Layer 5 of a small transformer language model trained on English Wikipedia (15 layers, counted from 0, width 128). Numbers have three digits each and are written without spaces.
A neuron's activation on a vector x is SiLU(gate . x) times (in . x), where the dot is the dot product.

Input weights of the MLP neurons that the questions are about. A number n stands for (n - 500) times 0.0011.
n0 gate: 387397397558526600587558587577632356531389470646598554725249596263599329542252517418403449551466587510523407490272369362483440490606255346433655562768670577549293279517527510473666476370623413409363551588560409462395381616687721603527490490417444340439540344531457497432443334641704503397411452397673466562550628472420436542629435608697311514577708533398439449452557524346531470448483
n22 gate: 588608760689653584519460419309408543484467461608637610214379720414716596538504132687665690606559453683562504520334489368613492390558395758695437488348613399750364243580695484633357307617410394379713559522523248540463504384477414488468769427520676426543592520480485465528660170500504249385556452492595476432582473492263492348472647271607496365470278519655460405719441332582627484364639
n30 gate: 486719547436517724612511394360497462428384308531451365658612486797493376591464468575609305451663458531514629451511479500402355560864602407461570593423507443537646452507371540486531613612555299466449532546281562688427298438497573618525745587739463535514445472428331405521352479575583408581482579604397403417524715655326346353147374518322712500598559382600375589232412318468532468489625
n43 gate: 344252682493507422486474342612724554444710630486769657382528521657425511646455585496684518610559106579511270387550507526515714753550384570605471327406586375450630539571598589562468599413557723595584537408579526507508588356890305419456594571500413442683518573440482445361406383600541358477585582500456511667572496324392507553583300357342274529479436385275493441626358442522316562522699
n52 gate: 345450670624662418432408436414560673515709525650460325383539586602411390385459500338769606354504565500518389344174461444623311719507471364623536529778433451565443635545396411673697562306197429679330573527500451433436621511633486636456464436407458418431237558522518594515402522474247536527496578544474418326622507604481486625320479511474656445587450411386551453621344536464218518548936
n59 gate: 329512394400553447543609645579363179208308682421396528533542673664582617397651618364373480432355468757547476360513628594373429657669766698278536577520594431759496738234583533949410657591583450597392407452354363168612351492405623330552429360320350654464649351603406432444512572496537492450480582585564455651619400525361532458285531697617548597618344347633670552682384412309367568541431
n60 gate: 537316463507370485475787444414320471416565721631471355568674404677617627510706537570567652486866525400354525446546573415478521471302607504568529558622238404315425320563278471396621496596575373556658348325582507637328333575500361646504582493493376660536324783504380561327446424570696349421558493456406677603407302289367428500563451619442529602641370433551434315394493346518427349592598
n81 gate: 607453593507426573621544486369338534503374517613514595676392693436397315280279493362580497476435520601520256452335260638507487507533463712413325507598479549496253742465540541463530442436390360336772319639671311441398572310456503607480409427302662490684467473538537443673520588500437510706490649559561458324463530552573503496615500289422347480393606470675521687538463338463500311538510
n91 gate: 568380402396514519580500180624637493725543449584445326377471787740362352507349665489621441759459599500558660419480482391795518615551566485526471507474311620523511605394657602474493611544319477489473474386442462591331247475456500264837452397606338329515767366636554629385548541451640526547481485583652459425442463519356537758416493752333596429775605489414530411515644393280537515402291
n100 gate: 642530515583633384340527578616522459190416373522459636300525600628704485543415638595500401084485549765608560636588485754562323606448350489567504783665554424445377577565440707631404462750559371343508409482545438473614363467478347584564616624310229563269489455457463278791549549515500474405710450542648419627694394419457406248539446621466542633597596685576439511389594523391660406258519
n109 gate: 602466480791709425569262440477500381626665641458612484359284492635345545419283508399377383543469745523367546388745301465504530267379381375558462613704702467286580474768435284170363516722423560433375477316737348516375477420508423394295327532456472519519489372385462539268400519520591566476445674524310658299431369595350400524620355562461485562290470485246516271711612365496395577429519
n115 gate: 341356456632625365475346563525552486496470426588440575474524434664304396299576681604687378493625451472525338325308555384482556486451277540274532453369420599593525608445585417553535371680429375696626364550570459518644478356489553518664493449416329489371514418434395457714589457630442582593659347442404405514405376467347231522276332321482774787493552535320597292655450454790655607627601
n126 gate: 400658448291377402598517637581191378486602655403663394670523436531323437480316510652514541391332551513550433715399474340392450414500568445493659445520591682400668573577422677388520613402628588464543373313631408556482476584352544579606645374738436248524500688490573677578561561389455425600714458445363629549470493448409470329651575332620538644435187430490645387535456554449503350431473
n136 gate: 510439483552631683554455592554343517462785398625479614475596618479399500589584647613585655335359507313321707222536340479672473631564370542527664361415616461575622406616656510589328603646475447593407552679619635721361465503412486524483520440437507500497440345423598592445760435650669370644312349664483696458442387402409452496327285503503497656588470524361580417232380449483500414608621
n152 gate: 547371601546460558311507394661521426565455339524391564640316545504531772659464748658449432447678416510472472387590672597529545237698363289647493403444721483674507341536402529451413436584382482439552358477455398471224368632423560622692637678569633545557503671620451627189482443453442500400575439522255536540391680714609644530715517475340415525449472389521614482661345521655332348424400
n165 gate: 557537197402686731552508566519625671435420604537564624394797459361511507493496523434539542496538552641692504481679358565681743572673683641638672519485654475527582416400690420582360425411476554373285742504266224465586402496232332607432481558681692481375555526539577751658489733588338571441603354431485531446757504496296541343484569508334470591346489375322454504679312526765470564439599
n169 gate: 493361711597402652623416529483500428577522568452538500432573442638571399480261472587415365524497384626578555431394708539592639493337548580442607490404631576547527342581438412593531677295507468737644455320599457454543455371562647500334486617355338537542422396585581321344576421574408607518682482367503264683302221302472613785432630500715479403671520602507626413171441562552336483528570
n172 gate: 652543585456625507633368455403635753518515446658308642489567475475536433344533385398515537496558785572428518438554352429489318423464431482601388323641530323591690461467421530580335390648504451763670602619708462597670346325475457928613467526481201561471500624190696540373572351482545726385415459467537377615507587448619771363320482588646496346569489589500559588459296467533364475585463
n189 gate: 377481738379382458422458648343522493443480567556369390618449385530300665403488673643523542341394620709374381734492548423632748303374388424590399599781415522642556518666287527346370587478366570595527500584556543392371356582567694638390706508562473333769360671384463515492462591278454711730485330734477531584530368597485271453461729636318791466655478552450416538519500350395629632450721
n192 gate: 566426533356650412645753563532504557427508564514429468534445669597630650356445511284684446367565397440638337762276549449419595248500575540479575464493493449643486433438699350746341536678463708344683637467341682452504435546621415354493582478743455362385542587669398682389650586336471342556515427489684518694479572360757671684322452514540575561675493468696446496547468446293522375453710
n193 gate: 606365341761528648419541573500489500425698680500652504349432522675657677564334417641618444444604544573463474415602734534763325507449389470618422530345595454159335359587647508474485258581620492593713530621434450546666732390654419579578286393519415595470558627470638652734522441383485452418206807583627371288441467356690603589546686466571571579585344398545508601639444559696339519398571
n213 gate: 518601666432530337535532584215597440550368279448390635456678458390556555598493446445456322521258521482479437496545466500398514785542623633447556328578464436422409389525212352415587607433337585476670507533507537620208400483514289554315514591427408619746521557274604751379507337428253323627536391525532681392493472398496489522789312358557624575426524385507679618651567521616303440388532
n224 gate: 437623631622579369675594575514706514412393650599490743190350374503493537662451571557671678215493634637357350458511345419671551583497414630510403553483411526381551473507548387552694611750666647684623531613466518532475437520510696423503414857404348538590456500379578407351352614433422413431525330489497479384435517457724541431421377497629507444513459619434360423553413741376465403405699
n230 gate: 596500375465630363444404485608473688493504493165486444449493562546469370352554461531147447479394333681320635496533766418640545303614570362632437525497432393621514483475552679430462482597500442500412539523549456504478277614629208439567566540241449535348524468471452566486402388432392584308439669532757274536542609694504573416486645444352623691661514390429333398656314437364599640282539
n237 gate: 563443647520367580385571540542690292729562608565628609245470714360611424649310476470444375348680369650374535477307523298691447664511353508654384602392616441313654428540350599430458527327516556429492551348538625536366594573342442465305438664488755423586595492516847267492322535587532539447591564275332329852477508444388527484681376356684270351567698424720535457394574372376217341587449
n0 in: 251577250552519453548516395510806464682448448384315546415475696536494580587490480468450497667388587561561465454562370657698430398603360480490627609354560428476777513483358630552645533445534432506435507415584527741473405416523448424618451429527582661333318579577564389454454516553460422322676393573425520543568246333413448370483632507697624490569608333543477454239637529383487422394622
n22 in: 338474489209677481357320581482377378372211438555337485504579310552587609546579515554649664857448585562687551537469475341439649444219338372541300523581519454469218725568529474504409761434376323471709444476566604359492567405349441364437622596462446720504616429599729404422607571489355556496662584568481534632618433530740496678328582433418485639539300547492523661511188330463586496560564
n30 in: 651281511567571466353642488721562607636623386365411366306687463440380366351485333507691597545246588684493639522308334682447456470336452485478515342478348536512390536230647349629511612493500504679496582344562412435577631584353655575515371259351539698321427493531679622463544738311523519496681584576575458379474429824367740531220425500616388358532569686470444407662652374596365415458447
n43 in: 457686639419503407583387732177555524536567320521521602690588352454277548490514689629288567595511361611324431332330653361367373475369434263451270496507482517430531380586351525441497553625493340463533363582490547737580334597431500422496587486360547528299517595683651427577486532333439402574472396404521597628580700435417462452370824380489591496513397514553411415557745434378694615354617
n52 in: 438557526580421411425657526511592407467346475251568279632591461504295380572702474444585544507377543300436340478645679515726284641504453500536468496493496559519390581496489467385550515664492324430523210436457855445410238543647364350522468645511534329315712493593652572547493399346496536451712459570178633691464569456518428579608469409344619427748705426336573612741677561464544489632522
n59 in: 344515420391418282578451496581303663621663349467377406500500544451647413700405473754458477391489748404743618317500380668734570519467526462567664572545680454461673551450700386481408279552582690514679624479496720580360538478626541841560337465420403633335551534373511355436708511557431444555451420515736374679470459707626704586508353609474679688518668386436700620617548626385590355276643
n60 in: 564591433410469466637580411559461641634363680510437457590497568715627439418517422564439643619580543513353157510385661662480299493227530714674477554516514399573556413578372490579572284274583510497259530469480538510507497441654493386430477428673900441257442473537361401520503490433486407406483645453513517625359533636469566452664522560507715627449519373497523453513464342582553460695427
n81 in: 725433524442429573638607518544626557749475305560659620482428503445457470594378354500447531381510534470426561432129536490357473548340439555456476328544626695607429643410723549429423486564564578487880459709419394479539517443581341521360547511273550302322640551332567486626548735500441445572503490386538430271426449629626483482440470555531616558516580229534362685400568327622517432372675
n91 in: 689414459390552455493518425572386457596616399583558562546535557704518486413311459603665449712555496417378489730654263411347482533539446566460500131583564577527601350180688530297500460507367564504386240646608575646712434489652489345584366654567527576687710511537357613380700562467474380577711642548752504459688522474354554648368623650478412375587593636791548507507525333380603507315397
n100 in: 532814512383718289473445516546379369401670416324589621488275347547496405526484548526464492590562608435389393477656281563580736547485616689326457602627257526557600223659446619612355477673451371613455414417389399508706160385435562390258535764580443615738511484440359384551442675804711469439571544595402532441515714631619442338761489789473422645404413355535410285535329341396469508496445
n109 in: 531351539302403485429534402489570256389697530627658815472369519621489437551519573654450656591530429463418474216464537419605385747437628416339425504350481489374493411512537392402712299331642469602311211761605688531437492396433234734489365461527512377462567435547400425477447485554612337282508527488341400496500440395345305646839511466451322336605404415538596462232659711617565772458447
n115 in: 412596387674536340641664600507354524687570524384614566699493452347704544450390666806496598549601428551374483278625443373486357472520314623524597430590536513699346412677744373479299486428308496594399423351514292479464409551345438387281500304493608592524537462415435503444521552577603594274658496623584677461466576528305552406471690448416316612510446527560426476349469759721476438359528
n126 in: 371510623631588683388538674449480527486332778446558548357334308483473477421668584313482597620431544432507554510667597549352513538402480375374527333486313566568568523468541360510605535357324632407568507286666209729625542432439258437517350606637779466707433386560594407524548558528813459579688511430369426497548404665342527500450642610483462514546480365379431383629380435667712510455483
n136 in: 531420479551532767600384458463480349569586627517476500546425573497437526510331562520590561439575523463560303432518503390639387551583584698389513394433597474769560487624634469577374568601507454363398796478557430403398493417550456473592507388281620600554417510441699689348352317421576517660469151497564669624701554552472483574524474425432605708352520550466791337291412392668466584737725
n152 in: 486277504602553282369405594614565486624392472486438577191396205451339425653731663676693511615721465441500438570474520301268435395387618482621417472587550517314576490532541734296311514531536377338515461461555460643359584517548531348493503705657565503553568388690247490479538385281482340328443379348360511592445409579639431555604520528507462472606561384556384290553653410670511594521416
n165 in: 462456575619556481376567760632666339444429851522614574646418533745373756373636357593420388563500584496646398515441331659766609485424437567393537429688492366628453377663650417401540530632450711400515545624420450356438448445705423429422585210625423558377486463435660552556533659620515622574402557398299458651687596409671574535573735552638311500489536267601309314579374478540362685628724
n169 in: 567513493724378500461619412432365425473685403364601339606484506382429500500533500548493467490200790555426626352420487389490455744742715457526431636285618531675490564685477664441458497581603378456562602469464418564558464717731503493718575463409541471447506513412439641625474576580483372428567510243368470661523703359460444514276506540636461467453564455520543441483500288621523608630656
n172 in: 343316451434242500351622553362396747660617460590537445427419385618378668584496470564466352599419271384540645731492379339602637577493555422624354582555568602412431421466413623394626434449320534843504552401467663669744515608438529147382544481699527319371525459447572734485361805344380357577560358493356485448522467643421489519636444651530313574343357363615626323519441493409652529507511
n189 in: 410341609611437519409489584332500332530328453743614470684475467371049676342440631518685415544578434460746489728605525631519374637417489377566544552752485655308504522553449601526413382573427473461404282462358565594489515435227577560570690341538661326367504515557742504393639559253417474496601342448548530522507654568296617415390362415348544415489518352348318622668452350401400621496708
n192 in: 552192402500483515704697496595241394451543438511313448389628590489392593370462507446405459482311496464609576629632568571621475422504420511350588582628274419623485439466365522405460504613573626599603382538449199481320552460631376526352518477330308431744493504549576772386427496732711533755724413683445395384766522485568441569716468253726548608342407598433288515530610416592611225395526
n193 in: 700533519556504511415496788268547441451211485427448302411353390530467616479333606496706332463410699574412485373583525269668336631602485575382456293677466472403449329663747277496420489463411519611469515431625665588972661617588703670328515209466519489489653601641307448619663355489508567527560473504567401379529344473462604364231464433485496421397598467357451500696552600419346563492376
n213 in: 511559668539530504358447511545514184450616396455601374394263596167486142517339404762370479370465382528486465721515510518561431591459448447583354578399471145500469613657552561528476433642482573365482525673472489518566507407302340393451663590540562479395579468658696636535619563450665514482667554621532407393483455310522490580402628391447430475650650493631426556624234653639602584461447
n224 in: 334480497400598575754614579513549474334351411438533617535297349513363571685592510296558587610540546582352497513577523449479363527529411588784447213563415538566500507408361510417366691520632579510444356553414490575701389375302602733594470418753642365600484637449405646463633733334456453640426456337607350514487607473619573465565638574510393379579419562402473490571374424434460586612722
n230 in: 651480623507651571592267404404665374490434463480655756335580703452615550388317433477252444445666534261575514386365356447390270361490377385633490521411493372460476342370459272569476351449579582480478611458463725472468528425623531570497507631514518565521520503447432421455483593391472541514538334202573465683319555401652301511564659341708521420592352551695556289570562390579347610304382
n237 in: 423515558454478667328496461470630688642411526549485610547537448580664275471639438507321531504386924537481623333400390554399656466641387435500379335372492409401006459577440403639597283519496543504583588376743574640532538601654357312481575488415366691492700424765429360417273481535508284508504643635504515323327409539616459674453288656450682599478341366347676580538470579590328462581619

Each question shows a token from some text and the vector x that enters the MLP there. A number n stands for (n - 500) times 0.0093.

"ep": 599477366493521511428344601552479401460536560615449517416530416508570450514487444258480497622373513470502593356644590370405515593483494549688172379502247533669489381560397644590530478428434629439419273655607563508488431432293593474487588261365604395299717675439418394539461419743417461351556466514481726468633341483736556501532341626359524469486689618438551445326592673664421435523667
Which neuron fires most, and how strongly? n136, at about 0.78

"a": 781464497425563432376382614588480260522452590529471302662578400568600502538524387515615672578530679321418450319492491556337697409372387398543634453412301489433358360754378547632438498483500650554517485480424552671520606582532590467642595420253532397543628479467544258442519540450442505484542381676334589488510616595649494435666399643457359552541522538371506567422762371762599675440489
The three highest activations, in order: n60, n152, n109

"t ": 678469595529343470488303337693317402573581528586650434505365465590639599317446366499542583456433200503674437390447413368480493348381592534313450328505336621667532536503316368385466559691609525625416519584581523373608573527235722471297624518497469574536484442382581463308708461508451480472666459552503390289440485326440419654576496530563485442465465512371618641477542493416568588407214
Which neuron fires most, and how strongly? n109, at about 3.3

"k": 454445491523513475330436461357407322598584616362347238575400504630724494345370300480466634457655463332460619468455438429454660390460471546454434531458353568451529550560508499554431615499706570435386393614430561409725604493484569408565608344234696455673295525394511410513716431413258406529579425552570473426413546394717510442493464329505409304599686682359554398433560401576360534343263
Which neuron fires most, and how strongly? n172, at about 0.55

"el": 732285433566251433452416515506267457565564639479520359433405248600651435581412394579490692474506369344538495455544438447382615398576486253580169337658441452366486437552397384587574577597426589512385594443493538452528657443544589532417544467214503582398546381398384429395602556420555320554479440495387365483541555379603343580449559449286480298300411481279382537389686588464624478472541
Which of these neurons fires most? n109

"===": 580532568548458431573332443463574418427482514457495473527527240510592312591435397533678505518452341434545570343528457459373593415112714499519397572614438528652458620787426585555458395577727567593367672491457554630642530670431516433366585438353715642609698450507594473692403534418452457253636454334549363498459359397254561678515482542465654693449531625411526616382366609350494390466522
The two highest activations, in order: n169, n100

"c": 547387471471436360533308372538531724473522614555599541652451596541269370484390354410377569561540492536604500206723569400314487417327816402496561473720542345660444562390455547637434507419580651631589429579390565380560564518370610365480579410342755563524623417491697581681598536515422346294497416526362583496544508612660444419434547411425455456585594438441529535489657640539505486595595
The two highest activations, in order: n81, n52

"H": 478391370563556392551410560642460474443537507575543541593639396397451300321476563540448599669568522438534491209746689469397572425396645431526461438603448427525386547516359578553537605624488768505596603649471584354406543557560720303573590395454673600506481510329646599483583642427416496385535237633575600579465443420560579622511596421377235431529536503358544497373642565505485386391594
The three highest activations, in order: n136, n43, n193

"\n\n": 573479679546572334540323391630467598533397625451528371657546445495622444345460503326521570602454529412626360159502650332420492343417455362571595575508492448681538552447265653549519634656457596347577570438454578421502573703469637542625757376429705508519571361488664575539455632555405416451577479500579440318594461336385621404593442604617512686508489368533414540517553482444674506611441
Which of these neurons fires most? n126

"v": 398454393651551367439428596599390675518513519533692558502400394572438236471426441420378570626649590412595514192701652540426464370391699394477424497596402431813483591279401527582588530555574559426579386535452560341614555604411650442643659535407647485500431467398606495518539678525437388297400454656345565594644480490616479585551318494419471404597574370437569518471618563322429384604668
The three highest activations, in order: n52, n59, n193

"the ": 576465488444381408487218475656483472438394621501595377495443423564690340434433420254392484637431447425472471239623530502445543525568766383535499481661524442571421527380347561518464532692622683502574505698285624496524698618556480470433682463537627778484488685444731466499519564594460297237631319556497433478534481459496519394558588599602408531585562322492506389383444393406607389576521
Which of these neurons fires most? n59

"é": 569554386349528432624366479545332348631521585442517548594553361464611398265492286299578479387445459504626314468489491341387498323297523217311657404437309420493381494568571437671549481476547593448401425371566868580602690407259493507350613457431566573546484551544445407774451500484571422332612478449432600530606635397503371827522457476581572472401628424484691602334486605534476512420471
Which of these neurons fires most? n126

"; ": 518460480518644378466403394778575620518492535575403486606395361671650494575412321559541477670480531453569440254822484672464483385509703475491639450541351466582452638666467618512464403563585706415595438607420591622542588770437656404488524566511703534733507613507513603469462641466385472493606308510375373321630575372440458703556533654498493461551431547501547701484610464583632521480566
The two highest activations, in order: n152, n91

"aj": 604494369620548403374542731683323417513362738420568484528441480529529314372320373561407596699635589229663545394635583499302560536434470343414376517405296585597408497698350570532654530504577468442413441592626406495518531536449469648687742325439613525418414576404533378410575556390567709403582397408484450460562523488528518622525703370379574377486437483447594470493578292703433417649584
The three highest activations, in order: n126, n60, n115

"1": 489467440465573493427280449480406744674494618472317536528422412507521371570544380376597458508525428434472485310654516607439590428401643305441601493628291472523285605528380521630539515672668627539502390431390567739516563540437651431622537359384511500474385456436369401614468510346471425398628304505573445454578591353462488551696677611421451236469598579499411738457731677680634432711397
Which of these neurons fires most? n165

"ou": 553485531723469497409410651487564473432548667298464509582387383595464294374439576494468455542585385365652562325535536374421502579390529526353341458460422332357477388677370680658602550454543800570422677421436438424442463617498441590338479387408599424549512526316438424588648596434250415325640344428527736556713630411753336512568419662436587465428576539287528492521649543357492464664525
Which of these neurons fires most? n43

"ers ": 646492606505469351604296354622473628631466432602527509444430412499508463545455306237467562399463379434607580257632333542409488450519699413400595407532391476587491556557328554637554538709648481693433755686456621502552504505336683389501488466418576696469465455448521400459389287431484502293566406545675262409553309432366542665561579526559609686342626367382522601557600543432386582498439
Which of these neurons fires most? n59

"comp": 480321499601435389525329473670477502593489506518421469629434422597597286595527449552485450732601376545494678284615639311344384454347622314552492416451486449454525658467463518591455362607510717646572493619458559412548461416555640560664573645526763372546514596423543478639513476545453560345572393725686543572618467550559295426442522653601475393641664484415406284519737622344529578505715
The two highest activations, in order: n91, n43

"M": 439438488593559518494349417545560581648527584527507468479613431501478154424459450428380616549491656414505541232627560492416530474382671426587389521575439396634289530551427547583540526467587855530597406730381510453532583619422700317537725498453779516399476362334669548549483528609525435292554397585503617542527597588648620556497542431564474354502527397451653536432589441606461547295535
The two highest activations, in order: n193, n230

"ake ": 597552616700347403619532469806521511538540427629617458515396550522492487485407462522479545436252511297478543282752525422514447470558617363605472324531397495680501544521336578566382485578644677635591351722475560464622565596597556558551558502487540554488372484504644510473490583507435433446697488642572539116485728335387664560586446515443574517423535483494619428448598413350449739474332
Which of these neurons fires most? n91

"en": 631423298312517537393428635521260544592530573465526409578703331543487522450490332353653538408328482552656533456540484451314520408535671428475723302520464517527287502456446463563562610607599614641555517466555711746392590486399700571522525475390667553661348339475364422486569294448531230382419557407515457588526570429560263526707618654615407354549384367477373642489680633582531503548469
Which neuron fires most, and how strongly? n126, at about 1.1

"be": 466405551525622359561407689612379481618452376574458374606501526569472298464432479531488549657586486405506743271632418429291604412340667372518641353517498489472378635547357578721451580718598660527594421593469509422531721619564670439700660479480624415499554471470577405638486685394501566271482520601604569590577536522594360527627635604612362511675508683372340435362543445241471566523485
Which of these neurons fires most? n91

"is ": 562460594515492413425267401534609529475463418654484492608464517636349456641369416464522522497525442440416387150744534515311294540456648349404715430545503466703484597384483606499493577683477642517561591600375614370585670669560737407414696435475650502451444586491634378477492543486418436242675373454534479355641490585489434626550594475567464631501374412401554506431520481411538443424505
Which of these neurons fires most? n43

"Af": 574467468599383593361408487657419562449593450620527515763625340467598261285372702344613553692495506271517452432691517378325627607482584228644507388437492471602309582562564560646640466619428626520589618617528549335484521547587513530562580580559767567613608494323569410695564630495551498418601339493451394540408473447424254651580599510441369594267375444450575528448612612537586519501555
Which neuron fires most, and how strongly? n115, at about 2

"re": 499338457775566578442447679504460504572541398309441356680445599398549297533339555538317523672605364299498667477451317306384364359420469402523246443417333372477499451430520452732683503557658541593520608543265476579595473559398639442542716550442638587488563587269440313644407607381433450393521443524563476496524566319668498499649544417469507470600557681368585457401542453305415497606457
Which of these neurons fires most? n230

"ur": 629333472544352487423314677550270549547537673483609357493459519433607576469567407569544656525465429354611613453532351321424549398360627140404258423588461543441483342617448445687536647473438527525557434496711586692633704615570503576376680418337501635571640388414413526549489408383463352487638381515442318562662434596496443620510583583526548337274369398267466501462586472563693457575422
The three highest activations, in order: n126, n22, n109

"er ": 590573445568561390561438199661575553596456386490590521394413522588507393413473258334602534504362273545635471330567440665334505538526451369446629232640363333676373595607396621502467538672572394486574682664512519592528678630310704524433450344461524546452427560446568322517390458563485414287665401532456480318363485523435514749444648595569569468437635329377403515432556520604424647425527
Which of these neurons fires most? n30

"al": 673343224592521708473368522458230491424525607409531464893466426518695434288296318528679480531523606355655420474516514499418504542499445299531512442477283576339341505741323451573549461535656543535418509505509510539779704471598622551405566461447676570474484561515537525554453705489500396549660434539305544594447440400550445661579476465462512485411505558622690665377646311593428492338324
The three highest activations, in order: n193, n60, n169

"A": 504516429584494469576445568552562462532497636566437484777561528489312274333594578388619488701482520379528505228634530489339526433338844343543536406541448423507368456499506445575677654538502723533539535669443622520413672680349630350506780466510744537603673590426641489548564513430393586333442241634497552574527534539530451471573482547475473442461499472487547535452725500508552550500624
Which of these neurons fires most? n189

"Inter": 571424368415489464619409435657391466434330573394540561582526462413640302363365407283486397519514457505516531403771512354310540461507580279540528492587405440734404526355424483548536641601506616620665524617559522544484527499577480395374708544434725446533575620447626481820437532646410553381660343595462333680680587433547334600566557357619494456633326603529491494396674640703523574705564
The two highest activations, in order: n230, n169

"rem": 539384583698513542517387482477370586459549468536524482581546481469455448605456436499438612471509763364419511325772594367376349602570588369599536412430372449652535600573419661665588468669533627658649373604386481396615601524515660373635594428489833577446511434437502545607516542814313481330581434513605569559758648557573296595464466499661460326571466287357419501435639479423524496625532
Which neuron fires most, and how strongly? n52, at about 1.5

" ": 620535479563594360523364426498498683535547541487535598666439514469535366502402372581347569688506460376670586268601651613464382531355705367352545519715424375588495614567367529587684514603505755472393544609333544456619581734346711533337613336495520519514598590422617418596516624564491344427693307574438536324451500536531543683517535471440674509480602564280590621494663457403483520601462
The three highest activations, in order: n152, n52, n224

"le": 510307443759550461528333623524443495520607460435311466658579455677288377508428501494461402710443407557539614207679607532368486431446627430609532471558375357557371612456451443757524392525569695594511415554353496398444584724442663539644543549432651424547640364386639421543416694593375391356541481464545628630500603502601440555542543540509428418542679518283629425428634507357597388491577
Which neuron fires most, and how strongly? n59, at about 2.4

"m": 531293523633385434511288503401531547571570588545584572622541466431374224548402454486382558528582597421508446280634567505295555446335725534597396538567517431709257723554471604614525380619527722597719236673397637541479616550330572362624647448406694461502593460422688435514470454656483419268469440586572522433496650612625499343508584406563461382520654350430456586425561465537489552397484
Which of these neurons fires most? n81

"di": 452575488530443360390265612545343501509535551479525400525494576445409415655422424490414521612603608588363396378768585425214426380402753404388691302510479435699403699358570438664496492599577592670615368698600560456513645595357666495683595573480579327528479480443574485666473607597369485319475437457500507439685646547728439623607415616476419445563566369520483609580571746502413312580598
Which neuron fires most, and how strongly? n59, at about 2.7

"ail": 385472513622393484252459627545388535612441424389427446557490388714515296299298514418534461541589456314635667550559484615364570527446301458572366578548473445404562600728438568547625514537492661487392473525312437454395476564627556451546515530283687267711499569433576459476643554512309269343626203460478523536577455533754405457418565640620392457495464373315479592579551340554452587467323
The two highest activations, in order: n189, n152

"9 ": 547492489507498466563396407478516537551587501506505509480375421638481545454566198279534478694430515411504424246733495507336427424448656284599556486746336346629465703594320684570582619585625691595513343626387518570600546696409661571453522426607507380470514508476414432370469541613492471412657350579654294379575490447309493431527613529603418385447618589521483681489665588525655482634499
Which of these neurons fires most? n172

"—": 624548527560617345421484478711595742425418511474440504744328408559531560501310298604547567588583470483465713445677557381490557605531593444504484459779291461677333492539374483688427448535509876622426397576399505468682585500539692399592617517405761552407615425538421499591418577401555502338504237439500563579529486330434427654554400500525724563496436531536596500399561470705479457464469
The two highest activations, in order: n115, n100

"(": 436401546575452386473355423692642555431373582586514528702554431522549433575320354582504454552588267346525354213658459495358349280586678219425475444606528453554613563507447581625488473586567639467566527696381664486650422748434742375515630477452690510561482576491766549482380517490522575309601416466540594359507427566412441422565455474537570485471402510440427562279451561436573442439491
Which neuron fires most, and how strongly? n0, at about 1.2

"one ": 412436577502578457670368473620513571584565478588428512535373478570481557415530356403512589493345482368571579297729620486407399500588763289480512533733435421661362534601331551556494538724571650669558518751165494417544668663529567523543711458508510538527382613459686365356499540584518387356743303568596446387565469509371486453509488545639575429546531392487626456425560535405460451599460
The two highest activations, in order: n59, n172